Layer 11 of a small transformer language model trained on English Wikipedia (14 layers, counted from 0, width 128).
A neuron's activation on a vector x is SiLU(gate . x) times (in . x), where the dot is the dot product.

Input weights of the MLP neurons that the questions are about. A number n stands for (n - 128) times 0.0035.
n34 gate: 150, 79, 165, 153, 137, 105, 112, 136, 157, 157, 141, 188, 74, 97, 89, 73, 62, 163, 168, 97, 107, 157, 84, 135, 106, 121, 159, 96, 140, 138, 54, 160, 186, 103, 101, 135, 124, 128, 111, 145, 102, 116, 142, 117, 124, 125, 103, 151, 142, 117, 116, 137, 93, 99, 28, 123, 132, 94, 70, 210, 113, 121, 133, 149, 85, 118, 197, 84, 110, 153, 153, 127, 79, 124, 145, 213, 132, 112, 118, 197, 173, 192, 157, 127, 120, 107, 62, 107, 149, 96, 106, 98, 155, 184, 107, 145, 120, 145, 131, 77, 141, 120, 92, 109, 111, 138, 144, 96, 114, 129, 115, 139, 89, 148, 88, 180, 113, 95, 123, 149, 206, 122, 168, 88, 83, 103, 125, 73
n38 gate: 162, 143, 136, 131, 149, 100, 143, 148, 176, 66, 110, 113, 152, 140, 200, 117, 86, 171, 203, 91, 159, 121, 163, 151, 155, 126, 111, 149, 123, 124, 144, 130, 126, 104, 123, 75, 128, 165, 128, 163, 133, 137, 122, 112, 150, 133, 75, 189, 151, 173, 172, 172, 120, 139, 100, 152, 140, 92, 82, 133, 186, 203, 154, 155, 157, 131, 115, 130, 93, 205, 171, 114, 160, 106, 118, 183, 119, 101, 147, 148, 117, 94, 117, 107, 140, 139, 97, 84, 94, 118, 83, 98, 117, 160, 158, 140, 106, 141, 99, 116, 163, 125, 167, 66, 128, 120, 116, 61, 171, 102, 139, 149, 118, 86, 185, 115, 76, 115, 157, 140, 117, 106, 144, 142, 160, 144, 112, 176
n76 gate: 147, 119, 77, 129, 101, 159, 151, 148, 123, 122, 128, 82, 130, 195, 122, 105, 107, 91, 156, 92, 96, 161, 157, 84, 172, 152, 88, 92, 131, 143, 83, 141, 118, 161, 80, 154, 151, 88, 111, 111, 117, 107, 144, 116, 111, 70, 144, 111, 103, 93, 100, 103, 129, 143, 158, 75, 130, 125, 125, 133, 127, 167, 150, 139, 73, 110, 155, 151, 173, 185, 154, 140, 106, 155, 147, 146, 117, 115, 107, 75, 48, 103, 52, 153, 141, 88, 125, 130, 129, 152, 107, 155, 145, 104, 69, 84, 159, 164, 111, 185, 102, 157, 124, 67, 77, 134, 150, 130, 92, 185, 136, 152, 164, 144, 157, 111, 164, 115, 126, 158, 172, 90, 142, 95, 126, 106, 114, 148
n124 gate: 165, 189, 168, 117, 167, 108, 123, 141, 110, 128, 86, 93, 126, 141, 162, 102, 153, 158, 124, 109, 114, 104, 229, 145, 181, 165, 156, 81, 138, 94, 148, 132, 146, 123, 143, 109, 89, 127, 77, 113, 131, 120, 184, 100, 151, 152, 126, 63, 130, 92, 140, 114, 129, 179, 142, 115, 73, 163, 121, 96, 115, 189, 124, 161, 145, 171, 102, 164, 125, 115, 152, 185, 83, 85, 87, 124, 70, 118, 148, 132, 107, 118, 79, 122, 157, 128, 170, 187, 154, 148, 143, 161, 97, 104, 164, 41, 187, 80, 115, 94, 121, 118, 122, 121, 107, 134, 79, 134, 108, 78, 97, 122, 127, 115, 104, 153, 121, 126, 208, 160, 108, 127, 103, 113, 150, 68, 150, 174
n146 gate: 106, 178, 77, 151, 125, 140, 150, 143, 92, 101, 108, 147, 102, 104, 124, 165, 123, 124, 104, 32, 109, 65, 135, 111, 134, 98, 138, 162, 93, 112, 141, 150, 121, 101, 177, 142, 87, 58, 82, 115, 158, 100, 96, 189, 131, 132, 79, 102, 112, 97, 93, 106, 104, 167, 161, 80, 153, 99, 132, 138, 118, 98, 86, 83, 63, 112, 142, 152, 158, 202, 167, 93, 45, 56, 112, 148, 174, 127, 120, 134, 147, 121, 109, 122, 160, 144, 124, 138, 88, 158, 105, 100, 158, 148, 126, 95, 104, 121, 181, 172, 152, 125, 91, 135, 170, 162, 94, 131, 112, 145, 106, 153, 134, 129, 144, 113, 66, 137, 99, 139, 143, 111, 114, 142, 105, 158, 131, 146
n192 gate: 145, 208, 150, 118, 98, 127, 113, 124, 112, 113, 76, 139, 131, 173, 84, 137, 134, 185, 154, 72, 98, 134, 99, 143, 148, 89, 97, 140, 151, 149, 131, 127, 134, 71, 134, 138, 168, 163, 53, 111, 63, 166, 133, 167, 76, 124, 97, 32, 63, 134, 123, 146, 133, 138, 120, 82, 124, 181, 100, 99, 90, 113, 147, 157, 75, 155, 114, 174, 102, 119, 148, 143, 107, 136, 154, 132, 96, 166, 121, 164, 169, 144, 124, 94, 150, 153, 128, 102, 99, 113, 145, 52, 130, 164, 129, 132, 157, 134, 136, 132, 64, 117, 165, 67, 180, 148, 140, 90, 109, 132, 124, 115, 69, 137, 96, 136, 127, 137, 157, 152, 143, 118, 104, 105, 128, 148, 161, 110
n293 gate: 55, 114, 189, 144, 80, 155, 74, 116, 146, 113, 133, 126, 78, 132, 143, 94, 92, 218, 131, 110, 204, 182, 120, 134, 127, 118, 130, 94, 73, 79, 155, 132, 152, 65, 154, 78, 131, 122, 95, 131, 99, 128, 107, 126, 117, 87, 83, 160, 143, 124, 118, 86, 118, 187, 99, 152, 217, 100, 93, 101, 105, 126, 108, 195, 41, 92, 139, 92, 139, 104, 109, 103, 122, 88, 101, 90, 94, 124, 73, 101, 146, 153, 147, 170, 125, 181, 199, 162, 105, 157, 130, 65, 114, 172, 98, 156, 152, 152, 108, 161, 118, 134, 134, 160, 88, 144, 151, 107, 171, 73, 118, 161, 126, 102, 145, 134, 69, 93, 163, 158, 107, 99, 143, 95, 95, 90, 120, 49
n294 gate: 131, 136, 142, 90, 165, 107, 124, 183, 179, 190, 76, 116, 109, 143, 175, 85, 156, 142, 171, 163, 107, 117, 135, 167, 187, 119, 128, 126, 126, 96, 143, 130, 138, 114, 62, 131, 115, 127, 77, 130, 132, 166, 194, 61, 152, 129, 151, 48, 91, 131, 142, 76, 198, 100, 155, 94, 96, 96, 94, 79, 148, 110, 53, 132, 190, 123, 192, 137, 149, 128, 159, 181, 93, 141, 102, 136, 78, 156, 102, 146, 151, 131, 128, 157, 179, 172, 141, 131, 125, 125, 146, 134, 152, 137, 80, 126, 185, 98, 135, 169, 212, 168, 159, 69, 188, 141, 172, 154, 170, 124, 158, 184, 41, 62, 154, 113, 140, 88, 132, 137, 117, 79, 97, 95, 119, 54, 195, 102
n306 gate: 167, 182, 163, 90, 48, 160, 100, 138, 95, 134, 135, 174, 148, 112, 214, 146, 86, 129, 166, 133, 96, 123, 140, 72, 74, 94, 155, 61, 70, 138, 121, 99, 163, 62, 151, 70, 157, 150, 64, 206, 106, 163, 127, 100, 140, 171, 45, 104, 62, 151, 209, 174, 118, 105, 171, 112, 123, 114, 146, 91, 42, 111, 119, 192, 79, 104, 80, 127, 147, 149, 117, 104, 97, 134, 130, 192, 106, 135, 129, 123, 105, 153, 155, 166, 154, 157, 129, 140, 134, 141, 152, 126, 155, 153, 140, 79, 143, 30, 171, 78, 126, 134, 142, 217, 95, 135, 29, 92, 145, 84, 111, 124, 47, 81, 115, 140, 81, 186, 44, 170, 126, 101, 171, 135, 155, 111, 137, 172
n34 in: 133, 40, 165, 152, 79, 98, 129, 164, 133, 110, 98, 93, 157, 129, 116, 193, 79, 181, 105, 142, 105, 160, 112, 130, 146, 98, 176, 117, 134, 132, 116, 113, 151, 65, 135, 154, 139, 163, 124, 146, 153, 121, 222, 86, 135, 108, 107, 96, 164, 81, 140, 128, 143, 156, 119, 102, 185, 84, 131, 169, 95, 139, 130, 177, 135, 142, 139, 53, 103, 132, 129, 107, 136, 140, 97, 114, 131, 116, 58, 175, 175, 92, 157, 97, 72, 188, 76, 122, 163, 169, 118, 163, 150, 116, 125, 62, 108, 144, 137, 132, 97, 174, 92, 145, 118, 109, 164, 158, 138, 91, 114, 173, 122, 111, 100, 132, 108, 131, 185, 51, 89, 107, 117, 99, 136, 114, 154, 200
n38 in: 161, 152, 86, 150, 110, 158, 108, 121, 99, 146, 119, 136, 138, 187, 180, 157, 136, 183, 136, 104, 132, 123, 108, 167, 140, 123, 103, 88, 169, 111, 126, 193, 112, 112, 91, 24, 139, 115, 99, 91, 145, 166, 105, 52, 176, 75, 120, 102, 105, 86, 97, 131, 132, 173, 169, 156, 160, 149, 50, 183, 121, 111, 113, 150, 129, 98, 141, 151, 187, 113, 115, 115, 123, 44, 37, 128, 98, 95, 145, 159, 98, 127, 102, 116, 82, 91, 165, 144, 146, 135, 150, 81, 115, 152, 132, 164, 129, 121, 160, 152, 138, 111, 120, 103, 141, 155, 102, 206, 103, 86, 150, 176, 137, 127, 208, 121, 109, 130, 109, 130, 169, 120, 137, 113, 134, 57, 161, 167
n76 in: 155, 182, 111, 129, 187, 115, 102, 89, 92, 199, 169, 90, 146, 140, 127, 146, 80, 120, 115, 132, 141, 159, 116, 135, 138, 122, 85, 129, 122, 113, 139, 161, 117, 77, 163, 158, 87, 107, 157, 86, 92, 132, 114, 128, 101, 164, 105, 150, 160, 137, 116, 127, 114, 125, 147, 155, 122, 143, 146, 101, 114, 152, 147, 137, 114, 145, 84, 131, 108, 146, 155, 89, 111, 153, 125, 161, 138, 131, 43, 104, 102, 122, 126, 106, 194, 189, 115, 91, 121, 124, 64, 152, 143, 107, 107, 101, 140, 164, 79, 104, 167, 122, 154, 91, 177, 76, 126, 129, 155, 143, 126, 135, 132, 110, 108, 158, 164, 147, 163, 111, 171, 202, 129, 171, 116, 101, 100, 132
n124 in: 162, 164, 156, 55, 123, 122, 135, 144, 151, 112, 139, 74, 168, 147, 144, 110, 155, 131, 96, 129, 98, 172, 82, 99, 113, 135, 107, 169, 141, 157, 120, 91, 159, 67, 159, 144, 133, 52, 154, 125, 189, 117, 85, 100, 85, 98, 107, 115, 134, 102, 31, 136, 166, 120, 132, 124, 201, 167, 162, 116, 124, 125, 147, 154, 113, 117, 92, 146, 104, 81, 83, 154, 77, 179, 100, 142, 148, 160, 106, 156, 199, 122, 184, 161, 121, 86, 176, 117, 152, 99, 168, 149, 160, 170, 97, 142, 123, 113, 139, 106, 100, 175, 131, 129, 143, 112, 71, 132, 157, 159, 96, 107, 91, 111, 91, 109, 134, 159, 100, 150, 136, 134, 139, 112, 136, 165, 163, 90
n146 in: 145, 105, 114, 141, 91, 53, 78, 137, 132, 129, 64, 61, 144, 162, 156, 124, 110, 144, 204, 105, 118, 184, 187, 126, 170, 137, 128, 113, 127, 81, 98, 124, 136, 104, 136, 136, 139, 124, 156, 42, 77, 106, 86, 154, 77, 91, 111, 130, 97, 143, 129, 124, 151, 134, 126, 96, 103, 147, 110, 131, 64, 91, 153, 107, 135, 166, 128, 165, 104, 132, 119, 93, 92, 140, 230, 177, 146, 143, 38, 139, 129, 130, 162, 131, 158, 103, 132, 159, 209, 136, 113, 143, 109, 199, 139, 170, 121, 117, 161, 55, 140, 179, 144, 218, 89, 180, 188, 125, 172, 128, 120, 95, 127, 161, 122, 93, 143, 132, 166, 125, 100, 63, 52, 71, 132, 157, 159, 85
n192 in: 72, 128, 113, 103, 62, 60, 99, 136, 102, 167, 103, 76, 133, 179, 150, 102, 79, 123, 112, 159, 165, 118, 120, 119, 98, 132, 125, 187, 86, 152, 132, 130, 123, 121, 111, 156, 143, 154, 145, 116, 93, 162, 128, 128, 102, 100, 192, 94, 115, 177, 127, 158, 100, 153, 71, 142, 124, 147, 164, 127, 127, 173, 143, 124, 153, 115, 85, 163, 171, 156, 129, 186, 118, 141, 135, 120, 131, 141, 133, 144, 93, 196, 110, 168, 147, 132, 169, 115, 154, 97, 130, 89, 170, 148, 145, 110, 138, 166, 153, 138, 107, 123, 132, 81, 201, 145, 124, 104, 134, 98, 116, 166, 147, 120, 101, 143, 115, 141, 180, 123, 110, 196, 107, 177, 115, 156, 158, 150
n293 in: 90, 190, 136, 140, 94, 120, 70, 120, 73, 106, 122, 110, 158, 187, 117, 151, 113, 138, 103, 75, 146, 115, 162, 110, 141, 130, 130, 121, 102, 197, 167, 119, 141, 144, 158, 121, 136, 149, 134, 204, 116, 110, 123, 134, 180, 151, 41, 110, 135, 154, 206, 135, 92, 184, 89, 145, 176, 135, 128, 200, 125, 108, 104, 131, 137, 91, 116, 164, 131, 172, 88, 81, 87, 145, 112, 103, 130, 140, 138, 108, 103, 87, 134, 144, 144, 129, 144, 60, 93, 113, 132, 148, 113, 97, 186, 138, 130, 108, 115, 111, 160, 190, 125, 110, 135, 86, 140, 156, 149, 175, 148, 153, 70, 90, 132, 109, 138, 72, 152, 94, 132, 159, 83, 179, 142, 105, 209, 156
n294 in: 174, 152, 129, 118, 80, 128, 42, 122, 136, 181, 184, 138, 123, 87, 85, 158, 200, 162, 112, 114, 121, 90, 129, 131, 155, 110, 171, 110, 250, 126, 155, 116, 145, 129, 86, 169, 144, 142, 145, 94, 89, 144, 156, 131, 67, 87, 156, 61, 154, 198, 167, 179, 106, 118, 234, 148, 196, 72, 114, 187, 168, 73, 114, 108, 153, 113, 79, 79, 118, 135, 102, 183, 102, 128, 126, 142, 124, 83, 76, 144, 168, 103, 99, 93, 120, 134, 92, 165, 119, 146, 170, 105, 149, 84, 153, 101, 137, 165, 165, 188, 154, 175, 118, 133, 142, 105, 159, 153, 85, 115, 140, 165, 115, 43, 63, 169, 121, 92, 147, 99, 185, 138, 72, 59, 148, 149, 177, 125
n306 in: 126, 121, 98, 175, 160, 144, 119, 82, 130, 79, 118, 94, 112, 168, 106, 177, 126, 134, 95, 102, 181, 178, 136, 139, 114, 78, 70, 159, 116, 130, 176, 129, 121, 128, 143, 123, 144, 124, 207, 176, 72, 94, 90, 117, 108, 91, 105, 118, 175, 164, 65, 137, 121, 142, 122, 165, 146, 131, 91, 113, 136, 106, 104, 153, 162, 169, 88, 101, 125, 152, 204, 159, 169, 94, 124, 165, 160, 165, 132, 156, 92, 125, 118, 102, 133, 117, 144, 93, 86, 126, 126, 142, 126, 104, 118, 235, 99, 161, 110, 115, 129, 42, 166, 117, 138, 126, 150, 122, 134, 118, 134, 123, 170, 145, 187, 99, 115, 65, 166, 87, 64, 107, 81, 121, 142, 87, 173, 125

Each question shows a token from some text and the vector x that enters the MLP there. A number n stands for (n - 128) times 0.037.

" |": 142, 98, 137, 119, 122, 163, 124, 150, 111, 121, 116, 115, 147, 139, 129, 127, 136, 132, 131, 133, 120, 136, 119, 134, 126, 103, 107, 129, 120, 160, 112, 106, 150, 115, 133, 113, 131, 123, 137, 129, 123, 147, 127, 121, 130, 146, 136, 115, 134, 130, 135, 124, 107, 137, 134, 137, 127, 128, 110, 120, 150, 137, 128, 106, 143, 118, 132, 103, 137, 131, 121, 136, 135, 126, 134, 154, 153, 142, 102, 129, 138, 147, 117, 134, 96, 116, 107, 149, 121, 179, 120, 125, 141, 112, 121, 160, 122, 146, 32, 129, 127, 131, 114, 137, 143, 143, 124, 137, 164, 128, 177, 143, 127, 138, 129, 137, 118, 135, 130, 114, 123, 109, 140, 131, 121, 120, 129, 131
Which neuron fires most, and how strongly? n34, at about 0.25

"  ": 98, 119, 130, 150, 123, 125, 86, 148, 102, 89, 138, 109, 125, 134, 127, 146, 133, 121, 125, 104, 127, 165, 117, 150, 147, 84, 123, 108, 124, 129, 124, 140, 142, 129, 126, 134, 125, 149, 120, 118, 148, 119, 112, 142, 103, 132, 132, 103, 127, 138, 117, 122, 130, 121, 142, 144, 137, 125, 104, 110, 139, 140, 149, 121, 154, 134, 158, 79, 108, 137, 126, 151, 136, 116, 132, 139, 115, 137, 140, 131, 116, 114, 131, 119, 128, 131, 154, 85, 158, 121, 146, 131, 141, 112, 126, 145, 96, 146, 55, 105, 122, 150, 144, 138, 118, 142, 114, 119, 128, 160, 115, 134, 104, 140, 130, 150, 124, 118, 168, 121, 152, 129, 145, 113, 107, 159, 126, 101
Which three neurons fire most, strongest first? n34, n293, n76

",": 131, 135, 115, 110, 118, 157, 121, 118, 128, 108, 138, 117, 155, 135, 130, 143, 132, 127, 109, 128, 152, 144, 124, 144, 114, 129, 156, 134, 136, 143, 139, 136, 152, 114, 135, 129, 110, 129, 136, 115, 106, 127, 123, 125, 134, 140, 130, 111, 133, 143, 111, 131, 74, 114, 128, 160, 129, 140, 127, 118, 91, 144, 132, 126, 120, 133, 107, 128, 119, 124, 133, 149, 143, 127, 131, 117, 106, 134, 123, 151, 132, 148, 136, 152, 112, 144, 141, 140, 145, 170, 143, 130, 124, 145, 127, 111, 119, 108, 46, 110, 132, 122, 159, 137, 128, 127, 120, 112, 123, 67, 115, 138, 119, 133, 99, 131, 119, 141, 138, 113, 112, 130, 130, 115, 167, 135, 110, 162
Which three neurons fire most, strongest first? n306, n124, n192

" 1976": 94, 110, 137, 113, 134, 140, 89, 118, 116, 124, 137, 142, 127, 133, 130, 142, 113, 108, 91, 110, 123, 133, 111, 164, 148, 99, 93, 101, 155, 105, 127, 113, 114, 129, 130, 103, 119, 110, 152, 106, 106, 122, 90, 164, 81, 146, 116, 133, 134, 113, 115, 156, 96, 127, 143, 175, 129, 127, 118, 130, 157, 118, 156, 125, 146, 104, 142, 96, 136, 146, 134, 127, 142, 130, 143, 130, 132, 92, 128, 105, 98, 111, 91, 158, 118, 124, 136, 119, 155, 112, 141, 145, 147, 118, 152, 164, 125, 118, 105, 113, 129, 136, 153, 112, 130, 104, 134, 136, 120, 165, 97, 114, 143, 135, 124, 118, 118, 131, 126, 157, 132, 117, 110, 124, 114, 144, 133, 109
The two highest activations, in order: n76, n34

" 12": 142, 143, 123, 77, 127, 174, 119, 128, 141, 120, 129, 153, 146, 127, 115, 133, 110, 108, 123, 139, 102, 115, 123, 142, 116, 97, 123, 115, 166, 124, 119, 106, 137, 116, 159, 140, 165, 114, 123, 111, 111, 122, 130, 158, 109, 123, 101, 126, 174, 136, 120, 138, 136, 105, 108, 148, 144, 135, 143, 111, 161, 146, 118, 104, 141, 115, 148, 113, 107, 125, 138, 141, 150, 125, 146, 108, 127, 143, 98, 144, 135, 126, 81, 146, 75, 128, 114, 118, 135, 112, 130, 136, 145, 115, 103, 164, 121, 133, 68, 133, 127, 142, 132, 154, 140, 133, 131, 146, 164, 111, 141, 115, 123, 142, 109, 135, 126, 124, 128, 149, 140, 105, 156, 120, 95, 130, 142, 116
Which neuron fires most, and how strongly? n38, at about 0.25

"-": 97, 108, 117, 163, 119, 120, 125, 138, 108, 128, 141, 155, 137, 138, 124, 119, 127, 126, 126, 111, 133, 166, 109, 140, 121, 111, 86, 103, 129, 132, 125, 119, 123, 120, 136, 94, 131, 108, 121, 118, 127, 108, 137, 139, 104, 117, 123, 102, 159, 144, 105, 141, 97, 140, 132, 138, 123, 132, 110, 134, 144, 117, 115, 109, 148, 117, 163, 112, 106, 135, 128, 81, 142, 139, 126, 136, 138, 130, 131, 149, 124, 123, 174, 127, 158, 125, 159, 122, 167, 114, 126, 119, 137, 121, 127, 152, 85, 150, 96, 130, 101, 137, 137, 132, 123, 147, 112, 209, 129, 158, 126, 149, 100, 151, 146, 103, 107, 136, 134, 130, 153, 104, 157, 124, 93, 121, 114, 101
The neuron with the highest activation: n293

" 3": 116, 128, 126, 98, 129, 138, 90, 143, 92, 91, 109, 148, 126, 138, 143, 134, 135, 129, 117, 91, 93, 152, 102, 149, 135, 81, 79, 109, 150, 117, 139, 135, 144, 147, 139, 89, 148, 131, 133, 133, 108, 119, 128, 152, 96, 115, 124, 108, 131, 123, 123, 140, 130, 137, 134, 153, 133, 138, 143, 108, 163, 151, 137, 107, 154, 104, 184, 121, 129, 146, 142, 113, 120, 122, 121, 115, 120, 124, 116, 118, 116, 141, 126, 115, 122, 119, 146, 113, 137, 130, 135, 122, 153, 109, 128, 131, 107, 136, 91, 130, 123, 148, 132, 144, 104, 162, 109, 144, 123, 167, 125, 113, 119, 150, 129, 107, 125, 118, 144, 139, 142, 135, 138, 117, 94, 122, 152, 101
The neuron with the highest activation: n293

"I": 132, 165, 109, 128, 119, 123, 176, 130, 117, 119, 161, 138, 142, 157, 112, 125, 115, 110, 128, 104, 122, 139, 82, 157, 138, 138, 121, 121, 150, 128, 138, 132, 124, 126, 125, 166, 155, 128, 110, 145, 125, 89, 103, 165, 111, 104, 131, 157, 172, 136, 123, 137, 118, 101, 119, 144, 118, 110, 125, 132, 174, 134, 116, 112, 141, 98, 126, 133, 115, 123, 116, 144, 146, 124, 134, 137, 150, 118, 128, 132, 123, 163, 147, 112, 124, 119, 109, 123, 165, 124, 151, 128, 124, 145, 94, 114, 128, 156, 55, 120, 112, 139, 145, 126, 131, 121, 139, 142, 131, 156, 136, 151, 105, 115, 133, 112, 135, 154, 121, 93, 125, 140, 102, 128, 126, 131, 127, 160
The neuron with the highest activation: n76

" of": 110, 148, 156, 126, 132, 124, 130, 133, 148, 113, 121, 146, 147, 134, 140, 101, 117, 126, 140, 139, 136, 151, 114, 134, 106, 118, 143, 139, 135, 108, 129, 122, 124, 128, 114, 129, 135, 129, 113, 123, 123, 137, 140, 139, 111, 131, 121, 134, 131, 129, 106, 129, 117, 124, 125, 216, 126, 148, 127, 130, 97, 135, 118, 126, 115, 129, 119, 128, 110, 112, 137, 122, 124, 124, 138, 120, 142, 117, 126, 140, 129, 137, 152, 151, 119, 157, 149, 120, 142, 134, 131, 123, 100, 123, 102, 145, 114, 124, 37, 119, 140, 115, 155, 137, 133, 133, 133, 136, 101, 144, 152, 114, 88, 134, 123, 146, 123, 141, 127, 112, 125, 99, 131, 130, 189, 127, 124, 126
The two highest activations, in order: n306, n294

" Lie": 118, 126, 144, 108, 136, 107, 142, 150, 120, 116, 104, 110, 141, 120, 111, 158, 142, 92, 121, 152, 127, 138, 143, 150, 130, 138, 128, 112, 145, 141, 120, 136, 138, 119, 135, 169, 148, 127, 122, 145, 121, 118, 142, 149, 113, 111, 138, 128, 143, 114, 153, 122, 117, 146, 129, 147, 95, 160, 139, 118, 118, 98, 158, 116, 139, 132, 116, 122, 140, 169, 151, 118, 124, 127, 141, 110, 126, 104, 125, 159, 100, 121, 108, 116, 139, 117, 96, 134, 143, 102, 131, 123, 137, 112, 122, 176, 118, 120, 76, 126, 132, 149, 127, 122, 150, 110, 153, 138, 99, 156, 103, 144, 113, 123, 114, 154, 150, 149, 112, 93, 146, 154, 142, 87, 143, 149, 123, 169
The neuron with the highest activation: n76

"B": 125, 138, 85, 136, 113, 143, 161, 159, 115, 115, 126, 121, 139, 121, 89, 139, 130, 87, 128, 105, 87, 128, 115, 149, 114, 145, 126, 134, 167, 122, 122, 94, 136, 122, 133, 136, 149, 116, 110, 134, 95, 97, 137, 146, 95, 133, 129, 126, 136, 120, 92, 124, 89, 121, 131, 139, 140, 84, 148, 114, 149, 110, 135, 99, 110, 101, 148, 129, 99, 125, 124, 129, 147, 105, 153, 160, 129, 112, 113, 137, 126, 152, 126, 154, 113, 137, 115, 116, 138, 126, 137, 136, 134, 116, 95, 148, 151, 154, 88, 124, 99, 145, 140, 114, 113, 108, 98, 106, 119, 142, 145, 147, 91, 128, 161, 140, 140, 123, 146, 125, 123, 144, 125, 131, 131, 126, 120, 137
Which three neurons fire most, strongest first? n76, n38, n293

"ff": 112, 148, 132, 137, 105, 105, 158, 101, 131, 133, 134, 98, 117, 114, 114, 127, 124, 133, 126, 123, 50, 136, 127, 119, 160, 82, 126, 144, 134, 146, 135, 119, 140, 122, 140, 158, 144, 101, 149, 100, 129, 151, 125, 168, 83, 116, 130, 109, 105, 158, 92, 117, 99, 130, 125, 129, 112, 147, 128, 141, 103, 103, 98, 123, 141, 130, 121, 161, 102, 132, 122, 116, 112, 133, 135, 104, 168, 148, 144, 129, 143, 104, 133, 137, 144, 152, 146, 128, 135, 101, 123, 117, 137, 130, 151, 122, 142, 115, 96, 115, 157, 143, 115, 148, 114, 114, 110, 113, 76, 123, 137, 107, 98, 133, 150, 118, 135, 146, 139, 153, 135, 158, 117, 146, 158, 134, 108, 140
Which three neurons fire most, strongest first? n146, n192, n38

" DF": 153, 140, 150, 129, 112, 137, 76, 150, 99, 89, 131, 136, 125, 130, 143, 132, 132, 94, 122, 119, 111, 118, 96, 139, 149, 121, 85, 108, 162, 126, 139, 164, 130, 148, 131, 127, 140, 119, 126, 129, 100, 106, 111, 126, 90, 110, 137, 123, 125, 149, 121, 151, 116, 132, 124, 130, 144, 117, 108, 105, 158, 138, 152, 120, 125, 107, 164, 135, 97, 142, 105, 110, 138, 118, 143, 134, 103, 121, 130, 135, 115, 122, 143, 147, 124, 120, 151, 101, 146, 120, 141, 131, 165, 109, 117, 118, 110, 142, 78, 124, 132, 125, 129, 135, 119, 145, 92, 164, 136, 170, 123, 133, 130, 136, 154, 121, 136, 136, 131, 148, 121, 97, 135, 107, 107, 121, 149, 93
Which neuron fires most, and how strongly? n293, at about 0.16

"\n": 145, 115, 124, 126, 111, 132, 127, 130, 139, 121, 117, 131, 129, 128, 130, 130, 121, 126, 96, 131, 144, 136, 106, 123, 112, 105, 114, 120, 150, 161, 124, 124, 148, 106, 139, 92, 151, 133, 134, 132, 115, 117, 119, 129, 150, 110, 136, 121, 138, 150, 131, 136, 101, 134, 111, 150, 117, 130, 89, 109, 113, 122, 148, 105, 139, 118, 133, 121, 109, 128, 117, 148, 135, 106, 139, 146, 121, 111, 116, 138, 145, 140, 164, 122, 120, 145, 98, 128, 169, 151, 144, 116, 160, 118, 142, 150, 130, 138, 60, 112, 93, 126, 124, 124, 140, 110, 62, 160, 136, 155, 104, 135, 97, 135, 106, 121, 131, 142, 164, 145, 125, 126, 121, 118, 154, 129, 139, 101
Which neuron fires most, and how strongly? n34, at about 1.4

" 11": 133, 133, 114, 96, 138, 154, 138, 121, 149, 123, 138, 158, 138, 132, 104, 138, 125, 102, 135, 150, 105, 121, 135, 135, 111, 91, 126, 120, 161, 134, 148, 107, 140, 122, 149, 126, 139, 125, 113, 105, 119, 115, 127, 154, 126, 107, 115, 114, 169, 131, 125, 144, 128, 118, 102, 138, 127, 134, 152, 117, 165, 143, 116, 96, 152, 107, 142, 111, 111, 127, 143, 117, 161, 139, 144, 111, 131, 139, 112, 127, 137, 132, 83, 156, 78, 127, 117, 111, 104, 111, 132, 127, 125, 110, 120, 160, 134, 128, 61, 130, 146, 142, 133, 146, 146, 133, 133, 141, 142, 103, 145, 111, 118, 135, 97, 137, 129, 129, 141, 146, 120, 92, 137, 115, 93, 138, 154, 112
The two highest activations, in order: n146, n38

"\n\n": 146, 132, 168, 121, 124, 122, 134, 120, 137, 136, 130, 122, 145, 117, 146, 148, 126, 136, 95, 129, 141, 143, 120, 125, 99, 119, 120, 66, 154, 124, 137, 111, 171, 121, 140, 106, 112, 148, 123, 118, 120, 108, 138, 121, 124, 115, 113, 132, 139, 143, 146, 124, 90, 133, 126, 151, 135, 147, 105, 124, 93, 108, 148, 149, 126, 137, 122, 124, 107, 109, 112, 137, 134, 127, 110, 123, 129, 127, 113, 134, 130, 122, 167, 106, 137, 133, 122, 125, 156, 162, 144, 131, 136, 145, 158, 136, 138, 125, 86, 108, 100, 115, 109, 128, 138, 105, 68, 148, 118, 141, 129, 138, 101, 114, 103, 133, 134, 142, 169, 105, 109, 104, 130, 107, 169, 110, 121, 110
Which neuron fires most, and how strongly? n124, at about 2.7

" 2": 114, 125, 109, 120, 112, 165, 114, 167, 118, 107, 122, 152, 126, 101, 109, 136, 117, 119, 112, 116, 133, 133, 116, 129, 127, 94, 94, 132, 137, 134, 112, 102, 128, 137, 146, 126, 136, 115, 122, 134, 84, 120, 124, 146, 99, 144, 125, 114, 138, 118, 123, 139, 107, 139, 116, 176, 137, 139, 132, 108, 170, 150, 142, 113, 151, 130, 149, 110, 126, 126, 152, 131, 141, 110, 134, 129, 113, 132, 117, 118, 105, 141, 113, 149, 112, 124, 129, 122, 121, 110, 122, 120, 124, 122, 117, 158, 133, 138, 39, 136, 135, 132, 124, 144, 126, 151, 113, 136, 124, 153, 146, 112, 114, 144, 114, 104, 128, 113, 150, 119, 146, 72, 139, 114, 102, 119, 132, 109
Which neuron fires most, and how strongly? n124, at about 0.19

"O": 120, 138, 155, 140, 106, 140, 84, 171, 144, 84, 113, 104, 129, 140, 105, 130, 129, 91, 102, 127, 126, 114, 95, 126, 133, 107, 113, 93, 140, 141, 138, 126, 164, 149, 151, 177, 151, 118, 122, 114, 99, 110, 143, 141, 98, 160, 145, 134, 145, 129, 114, 134, 140, 117, 130, 121, 148, 106, 127, 145, 124, 125, 154, 112, 142, 141, 141, 123, 135, 121, 126, 161, 130, 141, 126, 141, 122, 131, 102, 156, 93, 162, 138, 99, 113, 124, 132, 129, 159, 131, 138, 125, 109, 114, 115, 116, 119, 126, 75, 152, 115, 108, 124, 140, 131, 122, 120, 151, 99, 128, 149, 135, 114, 126, 119, 147, 139, 118, 130, 119, 138, 120, 151, 96, 109, 128, 135, 134
Which neuron fires most, and how strongly? n34, at about 1.2

" 15": 161, 133, 130, 93, 128, 177, 116, 137, 132, 116, 136, 160, 151, 148, 96, 140, 108, 107, 129, 134, 112, 125, 116, 123, 113, 108, 121, 117, 151, 124, 126, 92, 146, 118, 136, 120, 160, 106, 137, 121, 115, 114, 134, 139, 121, 135, 142, 125, 148, 122, 118, 128, 127, 125, 105, 142, 133, 144, 136, 105, 169, 149, 110, 99, 159, 104, 137, 117, 127, 124, 130, 125, 148, 133, 149, 126, 134, 152, 94, 122, 128, 122, 104, 142, 81, 121, 103, 134, 123, 134, 119, 128, 132, 129, 113, 164, 105, 136, 56, 139, 132, 135, 123, 149, 130, 140, 98, 147, 173, 127, 151, 121, 141, 164, 121, 130, 120, 108, 138, 143, 134, 116, 136, 112, 101, 124, 141, 111
Which three neurons fire most, strongest first? n192, n38, n146